Layer 8 of a small transformer language model trained on English Wikipedia (11 layers, counted from 0, width 128).
A neuron's activation on a vector x is GELU(weights . x + bias), where the dot is the dot product.

Input weights of the MLP neurons that the questions are about. A number n stands for (n - 128) times 0.0074.
n21 (bias -0.039): 131, 120, 132, 119, 119, 164, 146, 150, 50, 80, 116, 152, 119, 128, 89, 139, 155, 140, 105, 124, 100, 187, 123, 125, 81, 130, 181, 142, 150, 106, 158, 161, 73, 167, 116, 93, 181, 87, 138, 148, 74, 123, 139, 146, 167, 108, 130, 173, 108, 147, 179, 132, 83, 133, 146, 113, 132, 106, 153, 134, 146, 78, 125, 108, 162, 133, 133, 141, 93, 133, 210, 113, 123, 168, 66, 97, 160, 111, 91, 183, 134, 164, 103, 141, 120, 111, 97, 128, 155, 169, 115, 113, 74, 83, 100, 111, 140, 97, 135, 181, 155, 96, 146, 119, 134, 95, 123, 110, 171, 127, 106, 159, 134, 201, 111, 140, 120, 132, 94, 102, 121, 136, 101, 123, 72, 119, 156, 170
n28 (bias -0.043): 108, 58, 130, 164, 87, 147, 131, 119, 87, 169, 124, 150, 94, 162, 114, 143, 128, 165, 118, 99, 162, 105, 150, 122, 65, 168, 81, 160, 127, 97, 169, 99, 137, 142, 176, 144, 155, 119, 117, 171, 160, 76, 144, 132, 51, 146, 133, 103, 93, 141, 127, 132, 96, 121, 86, 175, 163, 141, 132, 82, 100, 110, 110, 85, 145, 162, 102, 143, 91, 150, 81, 179, 242, 106, 122, 172, 118, 112, 147, 150, 95, 91, 149, 153, 133, 72, 128, 104, 75, 85, 97, 162, 119, 142, 114, 142, 98, 74, 161, 110, 152, 135, 123, 137, 134, 135, 161, 135, 139, 164, 97, 197, 136, 146, 96, 163, 118, 113, 156, 130, 122, 134, 101, 142, 164, 196, 137, 107
n40 (bias -0.039): 134, 180, 132, 98, 132, 136, 148, 154, 110, 123, 125, 167, 122, 101, 159, 145, 74, 118, 161, 113, 117, 140, 52, 176, 87, 163, 135, 131, 156, 183, 171, 111, 132, 120, 139, 73, 148, 162, 154, 137, 163, 145, 139, 124, 144, 98, 122, 174, 121, 104, 85, 157, 169, 153, 132, 115, 183, 129, 148, 101, 82, 117, 122, 113, 125, 149, 64, 136, 167, 128, 62, 138, 78, 111, 99, 124, 69, 164, 120, 127, 134, 142, 109, 113, 157, 80, 120, 155, 112, 149, 144, 75, 128, 50, 112, 160, 107, 133, 155, 163, 137, 115, 156, 109, 137, 95, 159, 161, 148, 84, 165, 120, 109, 88, 120, 170, 134, 90, 125, 170, 182, 110, 115, 112, 172, 85, 154, 22
n50 (bias -0.037): 134, 99, 119, 65, 91, 169, 92, 110, 179, 124, 139, 128, 130, 139, 121, 176, 118, 127, 125, 88, 106, 145, 97, 131, 148, 116, 108, 149, 142, 93, 72, 100, 158, 135, 120, 126, 146, 136, 130, 141, 81, 197, 156, 205, 96, 117, 109, 184, 134, 129, 178, 149, 100, 96, 97, 135, 94, 121, 71, 126, 121, 117, 167, 93, 201, 107, 136, 123, 91, 112, 110, 159, 171, 125, 130, 107, 48, 103, 125, 126, 122, 99, 113, 126, 152, 122, 98, 123, 115, 109, 150, 118, 130, 180, 162, 121, 108, 144, 100, 160, 129, 100, 184, 129, 186, 101, 154, 169, 121, 102, 138, 90, 138, 124, 133, 150, 194, 121, 94, 143, 130, 77, 80, 87, 205, 119, 161, 130
n59 (bias -0.073): 154, 183, 110, 92, 82, 126, 165, 170, 149, 112, 126, 133, 142, 79, 151, 113, 75, 123, 223, 86, 130, 155, 170, 166, 89, 104, 136, 140, 117, 110, 118, 148, 129, 173, 57, 173, 94, 111, 177, 67, 111, 140, 132, 97, 160, 175, 76, 109, 59, 109, 100, 111, 104, 138, 103, 113, 142, 112, 119, 180, 101, 171, 83, 110, 55, 114, 130, 140, 94, 128, 121, 152, 26, 133, 112, 148, 61, 143, 157, 110, 79, 118, 215, 105, 131, 117, 78, 145, 142, 126, 195, 171, 185, 147, 106, 127, 114, 63, 147, 186, 156, 160, 149, 138, 133, 123, 183, 75, 109, 55, 169, 122, 129, 165, 166, 180, 89, 106, 133, 128, 138, 111, 197, 143, 119, 130, 76, 139
n136 (bias -0.041): 124, 111, 92, 63, 102, 117, 93, 137, 130, 183, 97, 114, 111, 128, 100, 126, 99, 132, 137, 117, 192, 171, 102, 171, 156, 135, 108, 177, 115, 189, 66, 156, 156, 173, 102, 120, 126, 126, 62, 126, 73, 132, 153, 150, 104, 75, 156, 129, 140, 95, 116, 112, 82, 168, 87, 164, 185, 99, 131, 138, 134, 80, 106, 143, 119, 68, 107, 69, 148, 166, 78, 168, 180, 149, 227, 146, 122, 145, 143, 152, 151, 141, 174, 109, 114, 108, 160, 138, 71, 161, 169, 123, 123, 116, 78, 148, 88, 98, 91, 163, 169, 136, 180, 129, 124, 133, 131, 107, 130, 141, 133, 196, 91, 140, 121, 134, 103, 138, 149, 119, 148, 171, 132, 132, 82, 129, 154, 96
n205 (bias -0.091): 157, 151, 145, 104, 134, 117, 165, 96, 130, 120, 117, 119, 139, 161, 164, 125, 129, 146, 177, 85, 186, 100, 131, 114, 153, 87, 124, 124, 141, 124, 106, 87, 145, 183, 123, 179, 203, 125, 129, 36, 73, 129, 71, 116, 105, 127, 174, 88, 144, 147, 85, 92, 160, 108, 190, 140, 167, 108, 85, 135, 130, 106, 116, 102, 134, 145, 160, 139, 134, 208, 204, 168, 143, 109, 91, 129, 100, 113, 137, 146, 140, 107, 155, 120, 76, 121, 100, 188, 118, 145, 89, 67, 141, 65, 146, 97, 103, 126, 141, 175, 152, 109, 127, 122, 90, 183, 137, 156, 199, 68, 98, 158, 94, 169, 55, 77, 184, 99, 170, 148, 159, 146, 81, 135, 99, 123, 137, 176
n219 (bias -0.017): 133, 100, 103, 134, 94, 159, 80, 157, 115, 103, 121, 168, 136, 81, 128, 122, 118, 135, 104, 140, 133, 212, 153, 99, 121, 130, 181, 92, 104, 143, 124, 106, 70, 139, 129, 136, 148, 92, 103, 120, 114, 120, 136, 166, 81, 165, 139, 178, 120, 143, 61, 167, 166, 132, 134, 106, 124, 165, 103, 106, 115, 172, 147, 104, 111, 132, 155, 97, 137, 117, 142, 90, 163, 74, 111, 151, 114, 124, 122, 109, 107, 104, 121, 145, 106, 152, 166, 189, 135, 150, 93, 94, 187, 153, 64, 132, 96, 100, 148, 141, 121, 160, 133, 107, 181, 139, 138, 69, 104, 142, 106, 100, 141, 90, 124, 156, 118, 68, 116, 181, 133, 212, 164, 147, 158, 104, 110, 131
n241 (bias -0.045): 89, 72, 159, 29, 123, 158, 131, 96, 147, 159, 134, 107, 134, 98, 138, 119, 147, 182, 105, 151, 98, 130, 162, 151, 104, 124, 145, 83, 164, 121, 95, 191, 143, 84, 152, 171, 87, 109, 131, 120, 132, 117, 94, 72, 140, 118, 104, 96, 120, 158, 112, 112, 93, 92, 118, 135, 174, 76, 130, 168, 102, 144, 123, 138, 212, 121, 135, 128, 162, 143, 169, 131, 144, 126, 160, 140, 103, 145, 110, 112, 136, 159, 132, 109, 63, 158, 138, 167, 116, 175, 146, 188, 148, 100, 107, 91, 142, 117, 30, 171, 124, 137, 104, 139, 140, 177, 133, 141, 81, 130, 150, 135, 107, 126, 107, 191, 191, 163, 186, 129, 49, 103, 107, 142, 104, 113, 145, 105
n292 (bias -0.055): 155, 92, 97, 99, 140, 117, 104, 137, 154, 127, 107, 63, 218, 146, 110, 71, 108, 125, 126, 191, 183, 162, 148, 202, 118, 106, 154, 187, 130, 143, 151, 142, 141, 147, 160, 156, 112, 162, 126, 181, 154, 129, 160, 109, 143, 81, 97, 148, 106, 170, 182, 174, 79, 85, 165, 154, 93, 156, 108, 77, 44, 133, 107, 89, 108, 122, 85, 143, 145, 184, 160, 59, 172, 115, 122, 98, 71, 122, 85, 162, 69, 160, 136, 137, 117, 89, 136, 136, 136, 132, 106, 70, 192, 148, 119, 103, 112, 119, 112, 124, 185, 30, 128, 168, 179, 110, 117, 105, 141, 97, 155, 147, 117, 101, 171, 158, 132, 85, 115, 112, 94, 107, 157, 149, 147, 59, 116, 141
n302 (bias -0.065): 71, 93, 79, 159, 167, 124, 123, 113, 108, 128, 112, 174, 178, 103, 104, 96, 167, 134, 165, 132, 122, 149, 142, 96, 159, 138, 157, 94, 157, 151, 127, 110, 152, 171, 161, 157, 147, 98, 111, 107, 111, 38, 121, 153, 186, 138, 175, 136, 147, 120, 146, 175, 120, 134, 155, 131, 174, 108, 157, 103, 135, 149, 176, 142, 136, 102, 128, 65, 151, 124, 137, 119, 182, 54, 115, 192, 160, 113, 133, 172, 141, 112, 73, 145, 100, 126, 102, 109, 77, 125, 107, 95, 121, 114, 84, 138, 170, 96, 148, 106, 142, 95, 116, 170, 114, 216, 103, 246, 141, 98, 118, 101, 83, 114, 115, 111, 77, 131, 103, 98, 88, 94, 196, 130, 94, 117, 99, 129
n303 (bias -0.081): 153, 107, 178, 147, 146, 124, 101, 121, 200, 114, 123, 167, 117, 128, 105, 168, 118, 104, 91, 154, 136, 135, 160, 138, 103, 123, 54, 153, 164, 126, 124, 147, 137, 203, 136, 152, 186, 120, 113, 153, 97, 75, 96, 83, 61, 198, 165, 135, 121, 144, 142, 160, 140, 107, 114, 125, 86, 166, 143, 132, 64, 173, 61, 113, 121, 107, 114, 175, 70, 162, 84, 151, 123, 111, 105, 92, 101, 83, 113, 201, 152, 128, 76, 125, 164, 181, 140, 151, 94, 142, 107, 122, 99, 108, 154, 113, 129, 87, 67, 138, 169, 141, 162, 167, 79, 161, 142, 140, 192, 153, 104, 148, 137, 135, 112, 91, 132, 115, 90, 101, 164, 120, 104, 105, 118, 170, 68, 130
n340 (bias -0.041): 104, 119, 140, 159, 140, 201, 100, 165, 37, 111, 186, 171, 105, 94, 130, 158, 79, 139, 101, 140, 126, 142, 115, 120, 135, 97, 151, 80, 165, 97, 142, 91, 131, 135, 127, 158, 131, 117, 135, 170, 144, 132, 120, 112, 69, 85, 144, 133, 129, 61, 181, 125, 94, 128, 111, 117, 155, 239, 130, 140, 139, 165, 54, 147, 159, 115, 73, 127, 160, 43, 119, 98, 144, 164, 98, 102, 129, 109, 140, 79, 100, 119, 131, 143, 87, 132, 142, 204, 135, 88, 129, 144, 132, 130, 66, 139, 64, 53, 136, 123, 136, 171, 74, 162, 172, 124, 137, 60, 113, 142, 166, 148, 171, 163, 82, 104, 160, 39, 171, 186, 136, 161, 134, 120, 169, 116, 161, 51
n366 (bias -0.031): 141, 93, 78, 106, 116, 103, 103, 75, 123, 120, 162, 111, 188, 83, 129, 146, 84, 103, 87, 127, 130, 194, 157, 127, 182, 192, 101, 145, 128, 157, 124, 148, 172, 160, 149, 90, 173, 92, 159, 95, 194, 124, 109, 95, 116, 125, 131, 152, 83, 182, 128, 198, 92, 110, 53, 143, 168, 120, 118, 57, 144, 179, 147, 88, 149, 96, 81, 135, 139, 164, 76, 130, 124, 125, 110, 134, 148, 106, 154, 146, 129, 124, 94, 112, 98, 120, 222, 141, 177, 149, 174, 110, 81, 144, 78, 133, 123, 100, 64, 156, 127, 144, 130, 116, 111, 133, 192, 152, 149, 222, 192, 138, 134, 66, 145, 170, 94, 134, 135, 192, 93, 89, 99, 132, 128, 98, 128, 67
n424 (bias -0.043): 149, 130, 136, 131, 117, 125, 115, 138, 102, 102, 111, 140, 133, 136, 135, 124, 116, 125, 123, 152, 106, 148, 140, 140, 76, 131, 106, 179, 152, 105, 169, 85, 109, 96, 119, 91, 134, 36, 122, 103, 123, 175, 81, 72, 125, 100, 111, 125, 132, 155, 180, 86, 72, 153, 125, 141, 128, 132, 152, 118, 143, 95, 142, 125, 122, 132, 115, 160, 102, 140, 97, 159, 111, 142, 47, 128, 156, 165, 127, 117, 141, 101, 134, 54, 87, 142, 100, 97, 148, 167, 132, 169, 107, 121, 136, 142, 148, 88, 193, 112, 139, 176, 132, 110, 98, 132, 174, 156, 74, 135, 211, 163, 165, 106, 120, 119, 149, 102, 139, 141, 107, 158, 125, 231, 98, 132, 132, 172
n471 (bias -0.033): 107, 165, 105, 122, 121, 109, 125, 162, 157, 132, 116, 105, 123, 90, 175, 177, 174, 149, 125, 145, 148, 131, 187, 114, 44, 87, 129, 120, 124, 104, 139, 85, 127, 154, 172, 98, 144, 63, 134, 152, 141, 152, 102, 156, 114, 90, 158, 92, 150, 147, 123, 109, 132, 176, 92, 172, 213, 174, 92, 167, 112, 161, 130, 130, 143, 66, 96, 110, 111, 139, 99, 191, 121, 114, 119, 166, 147, 115, 124, 205, 159, 7, 153, 121, 90, 109, 156, 163, 136, 164, 138, 156, 120, 117, 130, 143, 90, 156, 130, 132, 124, 105, 161, 149, 107, 77, 73, 114, 120, 142, 141, 132, 62, 167, 112, 108, 130, 124, 113, 148, 84, 139, 154, 111, 121, 152, 92, 124

Each question shows a token from some text and the vector x that enters the MLP there. A number n stands for (n - 128) times 0.042.

"G": 128, 95, 104, 114, 102, 94, 153, 95, 182, 119, 111, 110, 116, 164, 123, 111, 115, 78, 115, 132, 100, 129, 136, 134, 174, 149, 117, 141, 134, 140, 128, 93, 123, 116, 130, 111, 124, 145, 125, 108, 120, 92, 148, 115, 166, 138, 115, 123, 127, 129, 153, 105, 136, 156, 117, 85, 107, 168, 138, 129, 127, 113, 112, 137, 158, 172, 145, 142, 125, 131, 112, 129, 147, 82, 180, 113, 164, 100, 135, 111, 148, 98, 99, 112, 140, 106, 150, 140, 135, 157, 142, 114, 120, 144, 149, 168, 148, 169, 113, 114, 119, 142, 213, 100, 136, 114, 115, 101, 128, 184, 85, 156, 104, 113, 145, 104, 121, 152, 161, 147, 104, 104, 130, 117, 145, 93, 151, 104
The neuron with the highest activation: n366

":": 127, 111, 166, 160, 91, 95, 104, 173, 156, 75, 100, 127, 133, 154, 144, 94, 146, 115, 140, 164, 95, 124, 123, 142, 136, 77, 139, 115, 120, 131, 92, 153, 124, 138, 108, 132, 128, 134, 109, 85, 128, 90, 174, 85, 151, 125, 136, 154, 142, 105, 146, 130, 166, 116, 145, 93, 130, 161, 77, 150, 132, 138, 148, 143, 143, 167, 130, 145, 135, 154, 143, 117, 114, 92, 91, 95, 137, 105, 129, 121, 136, 122, 131, 103, 142, 87, 142, 140, 155, 149, 134, 81, 88, 151, 115, 103, 122, 140, 146, 111, 113, 127, 192, 133, 132, 134, 124, 140, 144, 166, 97, 128, 119, 150, 99, 128, 156, 139, 152, 137, 94, 125, 164, 112, 152, 121, 119, 103
Which neuron fires most, and how strongly? n205, at about 2.8

"10": 121, 140, 153, 145, 67, 129, 107, 145, 154, 92, 139, 109, 122, 127, 131, 73, 143, 99, 113, 148, 126, 74, 133, 123, 167, 121, 165, 111, 130, 67, 132, 154, 131, 117, 143, 163, 155, 118, 117, 111, 123, 54, 174, 79, 140, 126, 140, 150, 148, 123, 146, 106, 135, 105, 158, 112, 127, 150, 72, 150, 134, 125, 163, 163, 165, 128, 131, 146, 136, 127, 100, 152, 94, 83, 155, 127, 125, 134, 151, 111, 160, 101, 115, 118, 162, 110, 144, 144, 178, 127, 126, 112, 86, 112, 111, 141, 135, 142, 124, 122, 113, 121, 152, 138, 123, 134, 96, 131, 135, 158, 94, 151, 143, 118, 117, 123, 117, 151, 152, 101, 115, 122, 155, 143, 122, 134, 118, 120
Which neuron fires most, and how strongly? n302, at about 2.4

"\n": 126, 98, 115, 151, 105, 106, 150, 117, 96, 155, 117, 95, 115, 130, 118, 100, 135, 90, 143, 106, 149, 132, 139, 123, 147, 122, 129, 141, 93, 133, 135, 153, 111, 122, 133, 133, 142, 130, 152, 127, 100, 157, 139, 96, 165, 106, 110, 160, 126, 111, 170, 99, 161, 124, 155, 58, 118, 184, 114, 139, 142, 134, 128, 116, 147, 167, 172, 147, 139, 148, 89, 147, 142, 134, 156, 131, 129, 134, 126, 137, 136, 90, 116, 97, 123, 116, 124, 129, 163, 139, 124, 132, 73, 118, 112, 108, 166, 103, 127, 120, 81, 111, 179, 139, 137, 140, 133, 113, 104, 133, 70, 178, 112, 128, 131, 103, 145, 135, 155, 151, 105, 128, 168, 105, 136, 112, 148, 90
The two highest activations, in order: n21, n136

"i ": 124, 92, 120, 144, 87, 89, 164, 135, 154, 140, 110, 89, 100, 182, 116, 93, 165, 119, 167, 120, 109, 108, 133, 115, 131, 136, 136, 103, 95, 132, 129, 99, 119, 136, 118, 104, 118, 143, 139, 103, 117, 99, 217, 122, 155, 148, 139, 167, 112, 140, 138, 67, 174, 119, 138, 115, 128, 177, 109, 86, 113, 130, 104, 124, 134, 150, 152, 149, 119, 147, 117, 144, 135, 104, 125, 116, 172, 110, 130, 102, 126, 109, 104, 127, 110, 115, 118, 147, 172, 132, 124, 126, 118, 161, 151, 125, 130, 125, 100, 74, 133, 128, 170, 132, 173, 121, 136, 122, 110, 162, 88, 149, 130, 129, 139, 113, 119, 130, 129, 155, 115, 123, 138, 140, 155, 103, 138, 123
The neuron with the highest activation: n28

"A": 129, 126, 120, 176, 86, 129, 132, 94, 150, 130, 113, 88, 125, 150, 124, 104, 125, 108, 113, 157, 97, 124, 164, 126, 134, 159, 116, 122, 96, 120, 123, 108, 103, 113, 112, 125, 135, 143, 128, 126, 137, 81, 168, 110, 176, 153, 123, 163, 134, 115, 166, 102, 140, 168, 118, 120, 86, 168, 147, 140, 136, 97, 108, 121, 138, 172, 119, 139, 114, 132, 108, 115, 155, 85, 162, 136, 151, 130, 127, 101, 139, 125, 124, 131, 164, 150, 124, 134, 110, 141, 96, 145, 109, 129, 136, 149, 118, 158, 105, 79, 102, 123, 183, 111, 138, 130, 84, 111, 131, 174, 78, 149, 124, 123, 154, 96, 112, 114, 180, 154, 145, 105, 124, 119, 170, 108, 156, 81
Which neuron fires most, and how strongly? n28, at about 2.5

"Phil": 124, 140, 109, 148, 96, 115, 92, 130, 157, 128, 95, 69, 99, 131, 124, 80, 125, 89, 164, 134, 120, 138, 100, 124, 142, 162, 149, 87, 114, 152, 113, 121, 105, 113, 76, 126, 117, 135, 170, 96, 142, 104, 170, 102, 165, 126, 120, 141, 138, 133, 156, 108, 147, 148, 121, 97, 108, 145, 118, 156, 112, 143, 119, 119, 182, 151, 154, 143, 124, 106, 110, 136, 127, 99, 143, 75, 150, 148, 102, 91, 158, 129, 116, 119, 135, 164, 126, 144, 120, 115, 142, 100, 144, 116, 144, 116, 135, 195, 135, 124, 117, 144, 186, 152, 135, 126, 159, 133, 111, 183, 75, 133, 131, 102, 121, 112, 120, 130, 165, 123, 138, 139, 161, 122, 140, 83, 130, 131
Which neuron fires most, and how strongly? n219, at about 1.5

"ard": 131, 121, 129, 140, 104, 107, 127, 154, 151, 111, 123, 70, 121, 191, 105, 65, 115, 118, 143, 152, 143, 129, 138, 139, 162, 123, 125, 108, 104, 143, 115, 140, 141, 135, 117, 143, 119, 146, 150, 133, 121, 64, 151, 77, 147, 153, 146, 130, 121, 95, 158, 105, 167, 140, 134, 37, 134, 145, 90, 150, 146, 168, 128, 126, 137, 152, 136, 137, 127, 100, 113, 121, 108, 149, 146, 118, 166, 133, 149, 114, 142, 156, 97, 141, 128, 122, 119, 117, 128, 128, 107, 124, 124, 155, 146, 135, 145, 115, 107, 66, 102, 179, 190, 152, 139, 139, 144, 126, 124, 175, 93, 146, 104, 99, 122, 124, 116, 136, 132, 89, 143, 119, 123, 104, 113, 147, 130, 112
The neuron with the highest activation: n303

"| ": 111, 98, 148, 132, 87, 147, 144, 142, 115, 116, 141, 92, 102, 155, 157, 100, 147, 110, 139, 117, 125, 135, 127, 100, 123, 119, 123, 120, 133, 145, 139, 144, 126, 120, 123, 154, 123, 123, 120, 139, 105, 138, 181, 105, 153, 105, 114, 133, 117, 104, 179, 129, 176, 139, 151, 73, 115, 198, 114, 117, 137, 148, 128, 133, 155, 165, 128, 150, 151, 126, 55, 167, 117, 110, 127, 117, 133, 140, 123, 133, 116, 115, 118, 123, 123, 117, 143, 120, 153, 150, 146, 121, 116, 150, 91, 129, 132, 132, 107, 99, 109, 127, 152, 122, 164, 144, 120, 84, 112, 148, 77, 169, 151, 137, 80, 99, 127, 95, 137, 148, 125, 144, 127, 106, 156, 110, 142, 80
The neuron with the highest activation: n340

"3 ": 131, 108, 123, 137, 89, 124, 125, 148, 150, 126, 129, 54, 100, 146, 146, 70, 139, 117, 134, 122, 146, 140, 149, 123, 130, 117, 147, 126, 110, 129, 112, 157, 102, 106, 96, 119, 148, 123, 116, 94, 109, 120, 197, 101, 154, 141, 122, 134, 141, 136, 142, 86, 162, 138, 151, 102, 137, 192, 116, 140, 133, 137, 135, 131, 169, 127, 133, 145, 104, 112, 116, 166, 145, 69, 101, 110, 156, 105, 142, 125, 158, 96, 143, 132, 137, 108, 156, 123, 145, 117, 151, 119, 105, 131, 135, 122, 166, 137, 113, 112, 85, 134, 165, 150, 137, 133, 111, 121, 117, 165, 76, 154, 105, 97, 134, 110, 152, 136, 161, 122, 108, 123, 118, 116, 149, 115, 167, 89
The neuron with the highest activation: n471

"a ": 145, 107, 123, 135, 76, 108, 146, 101, 141, 103, 118, 84, 112, 163, 150, 94, 132, 109, 122, 139, 112, 103, 173, 144, 126, 129, 110, 94, 130, 124, 133, 152, 109, 102, 105, 120, 120, 113, 133, 67, 120, 95, 196, 99, 130, 110, 138, 141, 146, 122, 169, 83, 120, 126, 121, 109, 104, 185, 128, 133, 135, 131, 145, 126, 146, 144, 148, 151, 109, 121, 136, 153, 128, 114, 153, 138, 172, 99, 151, 95, 138, 132, 109, 108, 107, 157, 126, 103, 161, 153, 127, 131, 92, 177, 158, 109, 153, 135, 126, 96, 88, 124, 149, 112, 166, 114, 101, 127, 133, 162, 97, 148, 136, 140, 104, 121, 146, 147, 107, 168, 130, 127, 123, 132, 179, 132, 150, 111
The neuron with the highest activation: n424

", ": 127, 107, 143, 134, 80, 115, 144, 132, 136, 149, 119, 95, 121, 135, 126, 98, 140, 119, 129, 121, 115, 124, 116, 131, 116, 148, 115, 123, 89, 124, 138, 93, 136, 140, 117, 120, 134, 142, 151, 136, 103, 125, 198, 91, 154, 99, 128, 129, 148, 92, 186, 77, 146, 132, 146, 94, 107, 218, 105, 134, 113, 104, 144, 111, 142, 185, 134, 134, 117, 108, 77, 137, 118, 122, 161, 108, 132, 132, 157, 126, 138, 123, 138, 120, 105, 151, 138, 112, 142, 116, 126, 100, 93, 129, 127, 106, 132, 152, 128, 127, 114, 144, 126, 142, 139, 119, 122, 126, 131, 149, 111, 174, 130, 124, 129, 126, 122, 148, 137, 130, 116, 125, 160, 118, 153, 79, 176, 115
The two highest activations, in order: n340, n50

"ud": 114, 102, 119, 124, 105, 110, 151, 97, 161, 99, 115, 99, 109, 145, 148, 89, 119, 117, 139, 120, 125, 83, 155, 126, 179, 136, 111, 92, 81, 127, 135, 157, 123, 94, 135, 103, 152, 96, 128, 123, 133, 54, 135, 78, 138, 149, 130, 136, 160, 114, 140, 146, 132, 154, 104, 78, 98, 145, 132, 100, 174, 115, 100, 140, 136, 143, 121, 160, 130, 117, 137, 153, 135, 150, 162, 153, 162, 128, 164, 66, 145, 164, 150, 119, 133, 133, 120, 142, 191, 157, 126, 120, 126, 138, 158, 119, 145, 152, 157, 102, 108, 158, 144, 138, 152, 98, 118, 138, 112, 135, 80, 165, 114, 135, 109, 145, 93, 129, 138, 120, 102, 120, 143, 129, 144, 101, 125, 126
The neuron with the highest activation: n366

"ol": 124, 110, 123, 182, 101, 110, 140, 116, 126, 135, 129, 113, 116, 178, 129, 74, 134, 149, 135, 107, 138, 116, 166, 123, 162, 136, 93, 111, 98, 132, 128, 167, 105, 103, 131, 108, 113, 128, 152, 101, 113, 61, 158, 91, 133, 119, 92, 116, 146, 139, 177, 120, 111, 186, 101, 110, 121, 150, 108, 134, 167, 156, 103, 141, 140, 168, 123, 183, 125, 119, 117, 137, 127, 151, 183, 153, 122, 115, 161, 97, 128, 126, 126, 129, 135, 127, 125, 112, 158, 133, 125, 126, 109, 149, 174, 138, 168, 130, 146, 114, 120, 142, 148, 135, 133, 76, 81, 91, 100, 135, 68, 165, 141, 135, 111, 128, 94, 128, 129, 120, 103, 130, 124, 150, 134, 115, 130, 125
Which neuron fires most, and how strongly? n28, at about 3

"Th": 128, 142, 99, 161, 85, 159, 128, 99, 180, 131, 102, 91, 108, 178, 177, 106, 145, 102, 141, 139, 135, 91, 128, 117, 144, 121, 115, 127, 121, 120, 118, 134, 114, 85, 115, 134, 117, 137, 131, 80, 118, 120, 149, 94, 159, 173, 122, 144, 143, 143, 173, 94, 135, 135, 194, 80, 120, 159, 90, 128, 85, 140, 103, 124, 134, 163, 167, 140, 124, 133, 151, 133, 110, 80, 132, 109, 115, 134, 135, 109, 111, 114, 133, 121, 180, 107, 141, 140, 140, 172, 133, 156, 132, 146, 119, 126, 140, 138, 139, 144, 114, 112, 143, 130, 153, 112, 118, 127, 118, 174, 108, 140, 109, 88, 147, 96, 107, 130, 169, 99, 113, 126, 121, 131, 139, 81, 131, 106
The three highest activations, in order: n292, n59, n205

"9 ": 134, 131, 131, 127, 90, 115, 113, 138, 151, 125, 132, 75, 87, 152, 133, 78, 137, 111, 128, 128, 141, 130, 132, 125, 120, 119, 143, 109, 118, 123, 129, 136, 104, 98, 94, 96, 139, 136, 127, 106, 102, 112, 205, 95, 172, 136, 137, 145, 161, 152, 119, 109, 153, 105, 166, 97, 136, 178, 101, 140, 143, 139, 111, 126, 173, 124, 123, 139, 120, 115, 92, 138, 161, 77, 109, 108, 146, 107, 145, 97, 171, 103, 150, 145, 141, 114, 152, 130, 163, 117, 151, 111, 92, 141, 150, 119, 157, 153, 117, 141, 92, 136, 159, 151, 141, 127, 93, 126, 115, 166, 78, 153, 137, 97, 129, 108, 151, 135, 149, 132, 96, 121, 126, 132, 157, 116, 163, 95
The neuron with the highest activation: n50

"M": 129, 125, 115, 142, 108, 133, 116, 114, 145, 128, 107, 49, 117, 125, 143, 111, 121, 91, 142, 143, 100, 131, 132, 116, 151, 146, 138, 82, 140, 123, 152, 124, 102, 114, 89, 123, 126, 157, 160, 104, 132, 102, 179, 124, 142, 144, 119, 127, 142, 135, 162, 109, 135, 157, 152, 85, 104, 152, 98, 116, 98, 137, 128, 114, 171, 199, 142, 132, 104, 108, 90, 148, 119, 83, 114, 153, 151, 155, 133, 122, 163, 88, 129, 126, 179, 131, 159, 151, 135, 128, 125, 92, 118, 121, 142, 129, 116, 162, 102, 119, 113, 160, 187, 139, 133, 111, 96, 112, 119, 171, 76, 155, 129, 114, 132, 118, 147, 121, 142, 140, 119, 103, 158, 100, 155, 105, 135, 113
The three highest activations, in order: n219, n50, n40

"S": 107, 121, 102, 159, 101, 96, 151, 119, 141, 138, 134, 100, 142, 138, 138, 89, 99, 114, 122, 152, 95, 78, 166, 127, 136, 152, 107, 115, 125, 122, 119, 113, 108, 105, 133, 97, 158, 140, 133, 97, 129, 67, 160, 126, 156, 147, 115, 157, 137, 119, 165, 88, 162, 181, 121, 106, 106, 176, 125, 144, 105, 118, 110, 136, 149, 195, 148, 150, 141, 120, 98, 129, 130, 88, 163, 122, 164, 131, 126, 64, 118, 116, 105, 120, 172, 109, 132, 114, 121, 157, 127, 131, 143, 132, 132, 123, 161, 152, 110, 113, 114, 125, 154, 116, 143, 111, 108, 127, 149, 153, 71, 139, 120, 114, 151, 126, 116, 135, 168, 141, 136, 119, 121, 124, 159, 102, 151, 102
The two highest activations, in order: n40, n28

"s": 119, 92, 133, 150, 115, 87, 158, 119, 134, 143, 101, 96, 133, 137, 146, 103, 149, 87, 140, 153, 139, 105, 134, 106, 171, 110, 121, 145, 109, 126, 127, 159, 94, 155, 133, 123, 132, 119, 159, 115, 96, 124, 129, 95, 166, 110, 83, 133, 124, 101, 194, 124, 175, 184, 138, 86, 143, 140, 97, 158, 149, 127, 130, 145, 143, 169, 153, 152, 158, 131, 82, 137, 139, 125, 174, 139, 146, 145, 148, 115, 136, 115, 96, 81, 146, 118, 106, 121, 155, 140, 156, 116, 85, 143, 112, 124, 168, 109, 129, 138, 100, 115, 155, 163, 137, 122, 129, 93, 112, 137, 67, 151, 133, 132, 96, 127, 124, 138, 126, 126, 132, 125, 129, 123, 92, 100, 112, 87
The neuron with the highest activation: n136

"\"": 113, 130, 118, 122, 87, 120, 120, 145, 164, 113, 136, 47, 100, 126, 137, 98, 157, 100, 127, 163, 152, 136, 138, 108, 136, 107, 152, 113, 124, 135, 137, 144, 147, 108, 137, 147, 113, 130, 130, 117, 116, 112, 176, 130, 164, 117, 112, 170, 110, 98, 152, 78, 147, 117, 165, 95, 106, 206, 122, 144, 133, 142, 103, 119, 164, 135, 147, 147, 115, 106, 117, 120, 159, 93, 121, 100, 147, 122, 121, 102, 105, 119, 136, 106, 137, 125, 136, 124, 158, 132, 136, 115, 104, 138, 114, 96, 123, 123, 137, 112, 123, 106, 121, 160, 161, 118, 118, 124, 129, 153, 91, 139, 138, 109, 126, 106, 130, 149, 162, 120, 119, 125, 187, 143, 157, 98, 161, 103
The neuron with the highest activation: n292